Layer 3 of a small transformer language model trained on English Wikipedia (13 layers, counted from 0, width 128). Numbers have three digits each and are written without spaces.
A neuron's activation on a vector x is SiLU(gate . x) times (in . x), where the dot is the dot product.

Input weights of the MLP neurons that the questions are about. A number n stands for (n - 500) times 0.0012.
n18 gate: 534446592572526639525436497527515472389441446478591512463628558402459599411338557430421410404449579671504422610523319657519455450495601480500624424563550656547600520605484544427566495506655452478509494396409673574515534262380527413618482611478443507436587558493384274504436568287676561427602470430458426617451490408336507346506659575553243595438593399511584507406474500540348538306556
n59 gate: 280457432594390550343522373457434729587493410561487519367585579525525441389540243466574510337544655542475589613470476508304607479290542649465352628475520628601586539574519583297616571528426395491557611328393558421640504516571378511454566690402430562361494491712576406626457443423375420517499532305489572445559645431552387433654482538568609598491502476533602423469502285543412518361655
n79 gate: 389633496470568444460578510560458523467515365533518413336474592660632660444421407671561679478577547504465701669560479531578516591350555627310308504445426395407471466587611462375538366588465677529506305367424513348569525326511648590425465604380383484529550607446389498605652472452569523516578600284524418427288424404524559489495375441561306531465549526378396583450524569463488442418520
n99 gate: 620518449518272457677611534489653592444384485431649560689554482442532571689580560358531626566460468426446414594566594389525529524551596670413733751394201570607685379603555477227484715623621541343374558534467497459517467513500523643340483710537444428635430349514616591384430530593413498521602447528559645566832561580584527519528390494471604590557493525399591614486605485526554475445568
n105 gate: 426567598667545633467658399430598440580354559427534640236413384399601420443528482478597469516380530311581419401589534659406548572485524399466557484580830522631391536410588605528695372398686418531447557571500363514553686393534298460345425536641534569518638448597587315543508480506677412687729617449478360669459392387446518297469441420246473375625638650573347412320596473594538533593535
n106 gate: 506431672494310855570459487487595399608420728505568563502387734427394279633505545361492565582322423483514399444476643451612542341618450586261405605494489478586426376528269444629501525504343522489331544444432472765636473627207669667539535537302381404654464442725534349556555648592587648310386371594522319663572411644469362385568552513671509549493625426520413413393383490572332563201651
n115 gate: 388531475664461319405646462424357419486721579430538428621533511570548521557608520640639438627520465664609667603543396585474421395577417482437525553370427471404468420464418560637457480460581346408510453444546490467463576287585492607295417416577282348323480544581652512547548367384520516428554533660486329285532770424540404638520616631518490548450228455723474463261624666378769457675418
n126 gate: 425314488404576371499536545468388616427434443409400490552348518559510543461503559480554477405452398493419462397494517499444448563428515453486352498631373522466493385621477465438478433369448553591556529471516327429405501532619483770460299544425525562387501526428418493397667432391672577464651492483478379581405523477545607385686451622587596481579540397491429538610628461428476492379459
n130 gate: 521539574516561620507453522625282521384600609465635465590349557471479635484476484389361411749664573523415585716530518546503650651537424544532354611629632520383614597566545524349402466703444408637685555243437477298620446368371615540604572516473435173559668492545450488446431381625375478406546492613507384613471568464694452341490416502641529552507375617671367462522432555369288573644609
n143 gate: 529428485540531513476559409340448419453455616456569534462497521585451540585420358397476500468458569466478718546559404469592566474587537514422582522389477549540490377454544579565553514408457437642576548496575566545575284586530310468378468529484404459437619609530475481356413544551651476540501451576499623743623432548489366583403421432569509485492402594560461429433529555465496328511356
n153 gate: 511655598625422474540365405454694716463184465419453577400458404414338507508257533437360552472474540304380426470555619514412375399423379440461633633285597480467174518634625496358537358401409546514577415605612713393573469481396519521499402317510398617412483323439713603557618561384399728526486510391380759539379616570440353506385445415506297513517379280395694375434474414603496633416643
n187 gate: 269586386598576585462419606482484690574575565651646338424419624435611418478484456565660563406367637554728510398587480535404616469620579435557362405540438498701561456547525488641391476430482659626505448442285585557542592564429665504378410497400488576574371558485475402493601467262389627399570660588572457567503646662490531808804306564713431564726419450543605574486478518636513350518667
n195 gate: 547334441442564332658522624481643651484380525531406721583380583772703616624695478607570430511468804620390481535196469480349275562324545622382658405522611460452403431399550538489499633555444496497391512550405684563454451515594484507433736440491389605402354401798739405541498347474551593540486572349518682624571418511410474380489531322629679402668659577502586475626351404445603486565607
n205 gate: 500457371452434403485491488563573497349621347506546522690531443482328492548669248277651481483608547456512395584495531455419587266371469394384579624483555554484350479564718550243538514306582576008566384317504642451564504512362508560506629456507393377370499474406627370674279453638367526568631464426381441662511241325657464319493490419295671607404594510690626451428503398583384523316629
n213 gate: 354561481570573487569486416345384576592353598550517585533513473458408279551614582461519574462545501489542474499527475548515548490383541574601523599505353349590361559435520561357463526533402633598450569489460685484567453538528568503438564548562512271478389486588455493456476410526436646410519460514472443549519487580581677419770529546420543625504712642483468676587691490429382470389598
n216 gate: 505584529633381456523511503389646400574413436496428622585355302604462586485445541499486574487594469358452445607371528474511388510674483528552552576601642403478570508490576629426581272472598499385381562458636694535623505563492327459375600297499533620523560408469481757309489493501673668298511516426330495454422501545367484550554413552513530434612375313421561302433521426549475308607458
n235 gate: 551536601560556521548632770371560530697489559538481617441415586323373523718663489568389685437572571488494632544513485495441474430393479376413437520569556624622368445594482442441518587488435551425508443466314344578759512543400488682542554552297648630423638522394459406510646546690540524393621362523357521523528395451537535427407736576503736585791445485474387564319362371664555396671532
n236 gate: 467284524449677349421472672483592614467393526478474626552511619635408530543679415215616488467523599527576633397461389673241433550413669495531499535590494452345300415346395517422489473362367505490414535610377426397498353459654483423521466446429455528487459371578673454708490481488472564357571369534429485666267448560522549340447368627314496646604423525335636392496710540301502387516638
n267 gate: 564694667621344500502675524796478416605582408404452601222515639550564407301279420515721398645659674347528625699468314395570464445439559657348598632530542697306616631635439477558398386561715526453298759557517424343543549332557374415358319644413320494603408525550501389440478386655486539449475651267786475504514430702437427450544516662504435616518547474402466449490459679459392607442637
n287 gate: 534236451527430485518729674527428445524640680544457715603610629527401649596380435607559485406393538633382556433382396531548359474609454527417683412455392408426680435457483715361460550614502521406593699469652355560498544515454650668527430638355726388490374371407389279572404353500457457570546478561481487402521583158608298467429422194708373611449470604520549410516558402471417436571349
n288 gate: 525596578535583459508447445513574469479647473434354413514587453429765342509578488399393399440506693621349338648502580493536495435501614325285550515380662438616538511639375316296651532607642506534463558647624333495494539566393427688515393386408327553455507532466607546630565413461564498564501598388626434457574611421215532533579271535562573647442561565356472474408496699452475542599457
n18 in: 522574507507608531587444425664596515447391494586546408629573395543506515560604393495660461376591581352485510439476478631538491701277386457476562504405494540550649430386542497513556544576591483579605502430563677412519441718365621416510522413412562637589523555613451471343519416434479553481515640323501511555614519367452642453450503499384365545603406435457389538418571618674541512465612
n59 in: 698699376614544568638468427604504538428352557611525616500579562480516475381530404650351392403381617473392454631522647482467524388459367487467629437639361368522466409423455514596408636573463637375598434557664521544558456482539599510457491397442606505502463427598559465391613409416350432493448448513509527393474384431464467573661434571403445335470404477540677434514343571673459461469529
n79 in: 498653552545522417479561546568554567646668408506559508418380389662567603579380386583580661558556507435448668658519495505550542516306594472379341521485498465413470418542545555288529499477552522605529314478446642465520501288498689679353415610306395460481527767469432645605543554457481633533449611412486440399359458509489469537533555508614418510579624558331376545337421526514423442432496
n99 in: 531620453444454426543532389497699578382303411502573578663544400370693675654460434443502574721357481413465579655568568288282439576666408596590629659386368504648626415401609547354544577495565362344330487405528629437603433373610566567366450631535679477450532527484593545349419509641400561552617564463580466559463443542570659557534334579433552566530367655439587460339765587567707457443311
n105 in: 535406383525588568628412469547350336504437627470500572434434431467441404454557649434667459666596499398378555396407604359678376272450391410482487486297578382473384359620492470591556397619450384430306540499557417457725269387663413412495536564571616640519639445593464412321445508547467525640471473616645514578538712421542506570427486465416401209456367428459435533481655637417460367261489
n106 in: 580544516651381609676518262323654489693392451292454383571687419460371345459430323566595461376558536569550560380406548556485541658468399491499422376592429324519600367407431524363542543279555455572468734372563509552602725372531529517620335472317660671550332407488609579417529343510449539577504626525525341462500648509336646651561350545443511537661557397277438441650541522445311598472397
n115 in: 573625511613461367405555397368443545420598473375513382611607526437494300580620488516660499455516267587642626564464466607419664447586620431736570494670303501440384463358638509458581464438543389403568321341710665607444580318453524570267483512477314410299611492536495447646522277359502285397539506561407464394389563516462526616601664610529393504428475439451421288426734623389648425468269
n126 in: 481481429465673494354476489503435448587404489561432462442323437570480502449658654538549531427377357411543505428495558591516505589606577364523413399577365550454542431564495510590460392358501552558465547527538356277535575462675402628454336610395484532502467621533445515540531374468620552589442576522435347525529395450494432415660413680625454537543549397409448597533592528428432479567458
n130 in: 440372399300388369646442661496486484430634448647521577668443365450413421482625508393555285407461587505672458566609408537510559401485402551550536506428563551279525384262558279668314601453465518520506431484370357500449454548427644553712525516585529427462607371608324491584304484600475307284508413681308495685517269421524413455557526461508437507434668571499479546633508570613629471673655
n143 in: 526413582514549448579531529420498503469408603528561491449472610429520562419515475521450441517437590572415746385489369523507496545484439505527593540486482514575501435583388431453586452461517571449519620508611697511523369634487437542462506662491426547519501531521376500412385267559780375423391569623464584658604430551377527570457424508362419535623342577424439495345438638259536257535581
n153 in: 485539609553530453510547660556682662351109605555509657493372355657419489397607454683243363496636277445421468436514493495334570470380477543553637535493441616430475469446345602438465421440414668601500493642592649332512607627384378483292262334485568644552399529455633483650529588327548638332434675502523572451197615679586594456647528510450481475597523464664716469465564375510471686497558
n187 in: 543426433295406393513506495285526345361469614503686522470389386547570603366243517423486431552691744517349458325371533424494518796456596473613595471560441462573514407472428441470450368606599553489285552565475331353316375631510304513652505535592287485664394498423367539450570340574402535560564458585482494762290419684586503514295525539420450677597460331586420407517707587467476501655526
n195 in: 464428613505417528372480700525558552485572493617457588590437530452526474462683595342490560445380422533459241426390352587317521372586402599680454280484336498686418624581238445616460503595572465376246383485262593543421562658522547671615566454504465564395317535634362322646559600371292465555692554569423543360487530449475549641486650450409533482326543514363325752607340596457565557379613
n205 in: 420443585362676535290520469287406443515596455466462481261320726647514230586729538355578305637615642325537508518536585394288638517349367342493565574376482615201420251672649399386493572364464450611494553379494541570199599655428590449437514553594575510560354530760309499570415739497630453373685484399501513633367539513396592424397569490463576498603440465566448465572579457342605645294592
n213 in: 438578587620556430651418587407398536600493508665548525472553568502416238458422656415668612601505511475548380507426435522607595588470552579516387553576505436639470601424450474335586541664420642428596513476465601577614470501483549448380624523642472466446481584557430534420523621384473471445554407441426506432576480635649687519646469535560497552545539635541467667557590433426406455555583
n216 in: 368511559682235516619464423420374492605509521518523655425477590345541579306615627451471528648468482454512620617583409537612504330671460530513358476469502414560518560508416460536562405413466326269338705540517479616505598546700587314481342520625649402688441437590634596664382384503354394476536486655536492417708649446525561534373461577513482555604557432697374625505642452464533499390551
n235 in: 505502618546478518269475408227478505280696418496538340477448395731610406402457785375672410572374488468439387598494419416385538603575451536619570266583290492480487489516487460493500493557447625620485402443479460482376478490419454475497598432517426467521489507560443487415383493430490475389713635545625330280472401454425343421598402424614449469561593611421397461375411642452428537417749
n236 in: 613313394426497326497527583496489413461407569437455535486521480685435494504629483497660443635688673563592423598576388685381509553420434572331430415395488424348445487440358453528498344454512550441455567690441454539442352523636498467411486485514515430463564465493718435685616450455434622337487384463517589550331631604593623378431393651358514525566448559456483374406516540323422399615654
n267 in: 489482632467472407601621679516472608504605405462531457367475603531444382323487560557561397552659655367474686661623571497460492551277677615538352725718555623332596689607397375575432413544634315611485624524417460495520551452376334542366512476248318578527395552544578553639457393349577466562378565301775367499593497754386447490577581445651459577498427501359470415467661738334387570275467
n287 in: 540480412412508466552440509483501485344454600516407486616610467866470415611410712411516559412453227620423450470516620420515541457559597404450577352448603478282524523328448542531366673480520410563525544524569650402542592581599352443473230422275621746414514577515495475567455661677400644416379338484447517616546637434482358498455352498619371377558514443645663287508592601539579398356428
n288 in: 562494557775570668609325591508585354573537389396523448572390504244460399579608435481700609638559516583427430607634505578619536551468490580613525587410525502457475374466694540415707490568531328519579508497443561357468550321572603441359585501532603504597380522397545630329438647648590443391552267470377516372850367492673503359545389712570599275583413509526484427591539631483596444310572

Each question shows a token from some text and the vector x that enters the MLP there. A number n stands for (n - 500) times 0.0016.

" |": 507501497456500423486540479579545431451489661555555430458502572417379508411386465403655630578529406539601349573407627309426488336506521493500517514433527457406530626453587564270489580586523539949630417648509350492410594535490486414511502451685666419474581572393601569562353309433489431553508605555398554482555393518399562499474504530470507424467451405413390509567467388590577427502505
The three highest activations, in order: n195, n267, n106

"ug": 576465543432450566368384485540496533482524466416609316539544623434591315388402496469465577409618507468508436536401560501470418473475494565583427352591439522453536422712355718647548676482643566576356605386801487581725657590639354490583556488397513377360430372518399463405491595439513534407382501589481549552624511522667489454413468623483618465483531510413644721336615483484502351436364
The most active neuron and its activation: n79, at about 0.041

"-in": 526403661460495591467444556395542314506466714507518458516574536485531477352562616590454365333535446564541362442416493507476471530465601431560411458462436342329421589514561497528450541592491520542572662348628452563370406387424794509627490494202477545541397486467325558420452277555371515516648729250546359298429391437476475395612641604588338649473667532630644636480491222529559355617450
The three highest activations, in order: n99, n105, n143

"ance": 680523452346378515464454661558315458360388471544459339525417626520548559352615612550270576574430457481561511574651514407485641519690687498552389520513656563462621620585471574679514677647419489683410568463497488633373481566486504438723559417573521351412368589477454503408425410611483738497473522466579577581460430582552573533539576367444476646402571577415497483425438673448599469525599
The most active neuron and its activation: n130, at about 0.063

" right": 570417575500517469450500514464394488531640428592487472535481490498322539530475446693430572654564470507373376550643581518656553618469650408508693627418264609376585488518412511516312647638488531547598449386639513435452358415481480581622421586563667598658546410661516534518438317495452385327551532430503442396543291650516367377463520554632443763376646517568460432378477514539461395598458
Which of these neurons fires most? n130

"rom": 531563510570650575437436459409554350427302439330547522277390454540556379414478522479514469491638456535734483710512516511460672430598418538528473428528364369557470478621478536454564722493575635496490508435569575530449436548488606534647517539268676739562395408602311413437603409583530438554478500527666413329507310502517458415472412301484625272552540531537486363302459444490621656645570
The most active neuron and its activation: n235, at about 0.067

" While": 499399399540438466418609493556466390626447648302456301593489635519511376576301537553418609349425312477369646516605561552598382616418398420492547489571560438464505414546548447558453628380487445573609605572692572586331416390589698406646341445695438518461450510583456670441437285588606491465492482677442730317620493544516605539449536527502465499432317466397522283503498532582678290429623
The most active neuron and its activation: n115, at about 0.09

"24": 523488432395396451631548502489539507535724503505481446417542424360649369599339587617531542457472620493500375495504474628468467341327647453520493367595367445237698410394428747696568615526524459704611550573373588448499554572375629321505483662701469704501489386717476735486482510456388566566550592401440302487440511435465453339406525453506446528454386619451462546309512521572677444555413
Which of these neurons fires most? n153

" A": 431554309513566459512395501433587477545540527561460498496397235278649478470494620493489352496385248525467748502512611435586439548467482676526559400466468485529674603534481395434447801417400525538444627621447511492465617429496599396525554585682497399408447659476533354659478328534455518493448521461313596598454508739564417497537583576498518541463283455458545496574506502542375365518508
Which of these neurons fires most? n205

" I": 316587379522524550536341444504441600737478602648455435557444593529549330568672578435606513517289485508629666592605550417493365389401460585652540424512501627412592572390472424427510738494527273457547479445577450558612645476659591478603468597627354485499327527570458345593511428464523626544505573533377331504296328613423471472587582588332523434464435505554599455644429466423614383630420
The most active neuron and its activation: n115, at about 0.093

"===": 383392352543534554582537565464441479307369332416533562357335560439494446500439535369604514339448304558604381466415508576392420448579502542475381470470536650713649500457458360644503571503519528736573546469523537542530531449332475396714458459726509328444450646504555502469465321662443575595651688601401576305531404634556547588351531505475465343503533481444604383481375637756509488405377
Which two neurons fire most, strongest first? n236, n79

",": 650419328503352651366566527610536472367517541576478436409486413488543536520442588527432542516540505579541538580468620448367367398481678524500410411539477402441401498491483554343414621517452472805713534663541499524628616419507573462592394571807587775337542589488496619452269464432498402455631447557518476512606387512574547607606653523417540567527498358509363583599519566598514602580412
The most active neuron and its activation: n236, at about 0.031

" P": 401703582547484557490312484546626510482408576430511497513363561337659448230587419429560477479437403520420630523424585479579514565126613488526487452402411377524620451575459419442490775492464418430619644615522476372534594456515590371521436549483617326406607544439492541706518455520583518464549437459543591473539417452517370505451255401403704521370477561325473419503426619499567499574512
Which of these neurons fires most? n288

"13": 582500404444385472583501480531531481707480525571477372437513359302393422397405611528583458457413445461652327567546390548546438442449452431521562225588266442607574457437477669526603576479477546684594594646390489328437515524343650485506574594745400629461497400638505919459516509514545532484509546259503211579426503409625453446501629597509455653324518778590477476410551562517428562465423
Which of these neurons fires most? n213

"2": 583391397361428380517383341521436540709434518556473656679486477351536379394570621599412533632480453547440510613604392585528480433404487558510446338516357489496555559470610434544570617287398538675648634648365444310564568538312452505551553620679424656595450494613563598393505486581437662523347496196470432352510448471496613291660551422620433496432455582482466504396583544417541566650457
The most active neuron and its activation: n213, at about 0.039

" event": 487655490342372588464440639508450405606620617508504521534555606618579568374628523597381569537579451412352391492600459525351526347494488588476598585526687575370675506381465333448500613553467544649356706670514497588614475419394431429566481431661547375381373567656589604455399556544487634610691424596342500659413484653416659384369610491451342530367587613261356606568504468456548320443490
The most active neuron and its activation: n115, at about 0.046

" elect": 425601559315494578490417568557454593539616661441539469491427650494460468499615576483602560484491452551478417511545405420454442527218567482483543366500500516601502611365445309459519675404661492466496294348440610558607367513713252305503601547470636493596429292507553334575564456413491524655547667639430610433500371672565470302434680298583371544582415339310480573561586763537547490516359
The most active neuron and its activation: n195, at about 0.1

"F": 353684455551432376462531430476536428449464479248487526364358413459589691435347372594750523445486343494355393642612499584467473476298623601533273399512646440511560487467575456510503772355425593354537459681512516469620432515283522473506509553496378495594582370435439437708429433514518602554505428528684593525540390368600399400540537457533453551328560352523460513548484580501481459638464
Which of these neurons fires most? n79

"el": 551264479507457494515346531447450325610331469464506387472438343519618646513586590522669510448638607507456394603468557402700524386671508609491282680453609539545555459465489496596689764416575585668475559487494487585622532418396522445620503586245565490536461379598588478550505451420491489522469708440534570425363447469448518366330461476536562510468333572687413421488604494527434545574545
The most active neuron and its activation: n106, at about 0.033

"he": 749404285478566402425418474487426472404239481464518552635488436699520467332668622518565566409393577376554555516459500544548641465423482608502320627499590586461670666567489488530464729328381573579542588625596536459452425482416570626670466482527510676409459431602480338424363456575376552355398465554666399508298565479433407397511474529278351576399650417317438528455605572403447423594602
The most active neuron and its activation: n236, at about 0.17

" ": 654529570231426711500181622402435479462689514287470417588441571435523718586436478456637484468463553514453572577536619468410342484428547489520411440479408515581549469293468448560685509525416498566624538538408442455404521489711497437428524494774564387504607516491613464549320479550498481547392662563400416334521557519389346591481431412304379420476735402489429680396446586582503465546493
Which two neurons fire most, strongest first? n153, n267

"ah": 538509338582497571378328315535430454455452461514531428629392545544557491361605507526294669452371550346610635702598472432463524506449481501433436323542533512571571484518509399565565785466506644648671403551605415550495622503543451529708528551398472631480475358514597416485459429460426459400368413471400576490590609550562558394483441410462511291465504476536571532499582431339418325577456
The three highest activations, in order: n59, n267, n205

" to": 442388537301382653447565504614565537450670480393472475372443387512432473494593572361601514421486505555605689446425487288495585531409513444515483461538547640465686510561647446417485636329501487665540538507501567558314393502424497459752467611744440657518356512458526615550436457511437535548597415570403490251410373615559504404572498548426454364435438345667414434570553268753597354506431
Which of these neurons fires most? n205

" be": 525504374478445576514575579485473410542585518499493587511558785479528335381473522573506548480520266567299665425422521662479379356452349544570591466511475531753511519364541611483532662405484467647666306456446575452451185361581596381639587368753426472473398446417531471366512397576444516369572548626505477458428376492572485507516501469646361723309389384520480672455550428527482610601682
Which two neurons fire most, strongest first? n267, n213

" And": 310561412525450573461384510568536633633442646653538373550513614363470386487741509540519538473426557455709437459543577541445429467403410522474480471386584645506635438384326734685334723338465366498346525502544717638748487405556492544536587594617565367414591347470578449618655468377485608439489493660518486574489440503496508448537498433357466716542514293323478391626598713518468459410568
The most active neuron and its activation: n106, at about 0.13

" in": 552438546365290562407480509550615456499690584602466474561399443432356535426667542491637494369433403538508465433389581403506379453356766507535411343443436423452519448422440523381391541526468451751490618483442525435294577421574642402640480453531503555566441560445372486676426417599518506501659465290513515493537544450705616419294366521534461605454497424513353422380530175636563529503404
The three highest activations, in order: n287, n143, n267

" D": 356499468503488554484403371569691438513501523613453304463427520355601572486469445387588381513490300468410582521595563524620447528241658582493495458528509410548713527566389455582554766476556619368582768685353644460432542457572482375531535577565583481545440508361578496639594428432598471555523584626554428623463363452465516466561312457482685552410390573565587481683540451467479423525580
Which of these neurons fires most? n115

" Team": 560643434358457458467478649470366465540350665609505371444555188537508396390392383420681602602467499565179316566468452412614687528515490508503467672670653392141587446465486555366566749490385412568479515560366478574518711419588567468471579438514613500466327585527567458638581401644537497560601636463437557500451397583572440378496364376541418554440511499438393503510441505472481537482550
Which of these neurons fires most? n79

" a": 479448455523538426486506379575565465437658439604475502462576485420488415372436562402542440537539448494294630359554654493640551415554574562611469394352428449669521626451471401467512670485395474808394579600471459461457473513321610470527545523638590563477497655470538454638429260478505482430579665519209576481408547726580413431411629579539450655500350327521497732461404623569402466626416
Which of these neurons fires most? n187

" German": 694590478512484438548445495575457523428660340610520505723427439310495367547448432448475586265654516471369569567624506453543709452408568558544238395531387428346499356589401523529533721486479483684403419507405494278711382479496422607583360534588323433501319473431464401386509428519549619323466752434460602666550343555467549406404455472540456556550388539590390659499461488556573557474477
The three highest activations, in order: n130, n79, n216

"'s": 547586386468502415571463578555550453476671613622527354463446683522361479426458573530386432490417597472492517502529562498407553524627487554534290253529500579672498524291416344381432655468561418786381406584421476581336479592536555433548354445620415673445387562405501561382366225443426498576639568431516359432561418668598438498487602378517452620561446561514529457519565486584451390700354
Which two neurons fire most, strongest first? n187, n205

".": 633445589507433652517540467538598524376592706252486445527462577599505742337317582461564599567452536430534454755396515465378360567747621494504312563366351552563572485430386583424598621352340400752590351706591635528530563521598484376519430622489476504473526488552462457538360424467492436561497625555342582495623430528466659517494547370366349407372395496556356695490456523521580447438628
The three highest activations, in order: n143, n205, n99

" cap": 375539665553544471384346527575596460652262587369571360495358658543563488454660358570422530607535424448418406614364506537463483482547633433523410400518344405389621295825330339531389552508741611431612465465545569484587555438614507411557401469557471522660305572458500527291434324637484595410618470580437465484491476525708489529498467336595413529478603395678553513424492540526562544506514
Which two neurons fire most, strongest first? n187, n126

" Brig": 396536427406571528327293521452568347606373468524486486652393491436474455449468407490788539551558421507479397609567464561489520410337348457601528613535510405462617346495333522590418637421499682304474496587754538467735386486462619698513508560381500530582489388531508496468457345471458578603429708333664437542460353528517543553418431627626377678430357484610482487388461400597366505592467
The most active neuron and its activation: n106, at about 0.047

"her": 680396366474570540540466540513382323524423234228507349627503533566448549521619504495594447446436433417452461603568415569551723449502350551557250636425654520655453533512502567441518712323518438671478467561578477578413534473535501693616494512441460745545331477616501405468538350454564781564531482629634551623501391543594435450360440686440499373472535522558372575560608524427459559466454
Which of these neurons fires most? n126

"ev": 450429375512550512425332504485510385430392374484554488487582564609430538329338418530657633423608451375563466493430671490428411484580511597462181451516449449566512388648403768593582686529447356454547386427537577513599754601494480530571468466533484473462384254648400275419512594513522638425407538584822656536320467502639451506460379486519599496457571492404390479326560433526495443492518
Which two neurons fire most, strongest first? n106, n288

"A": 433453396481522468558521587435507624561475462450449433475374234539710300535633653531494476558460312402487565549588585406510416567506535627557381437412403488433577592433636427490349744451574523548490680529654418537623431440419595466568466674657442650592508587506405309612445361460422415512477369585293577511568525645546437245546681499471618461466525318514539376506548436454469350580490
Which of these neurons fires most? n126

"ken": 449467519416501453568552485512441515489346354577521198497496442579383464496442523496397414477630471479608525601568464512441582315619497627587404577567433545584532570590473395574454763453534521706392486567381608605597576432500422633550505476435443617466441401455578369483545506376480671309549637404477466426561477516612531500386618583510416480473621730398623595416637605534372494299405
Which of these neurons fires most? n267

" St": 476577453550558636488424383512611564427478503491484444522391614539399644413815378425595554485414434466430541489510490587567396403115538524446537444487462441744651530592426552521414723494520353326482487393554644503313569414498565251436488595660363690520442503393622460519510527411669525435367522511742563403529363551590417474461443531508380528408323580465445403712613531497492498666441
Which two neurons fire most, strongest first? n130, n235

" future": 569487446455500463518561606464377540436771308421458458576385548437423495498432448522359613647565580476479458532554453588502483387560541417507399417532604601579496546474513301574481653526530545867440486383600466523816532450506551344556446366642473493504323428419526521589405332513545698590605566559229584421442295593557503424565516478613340494491435591486468516407447644551570396605392
Which of these neurons fires most? n130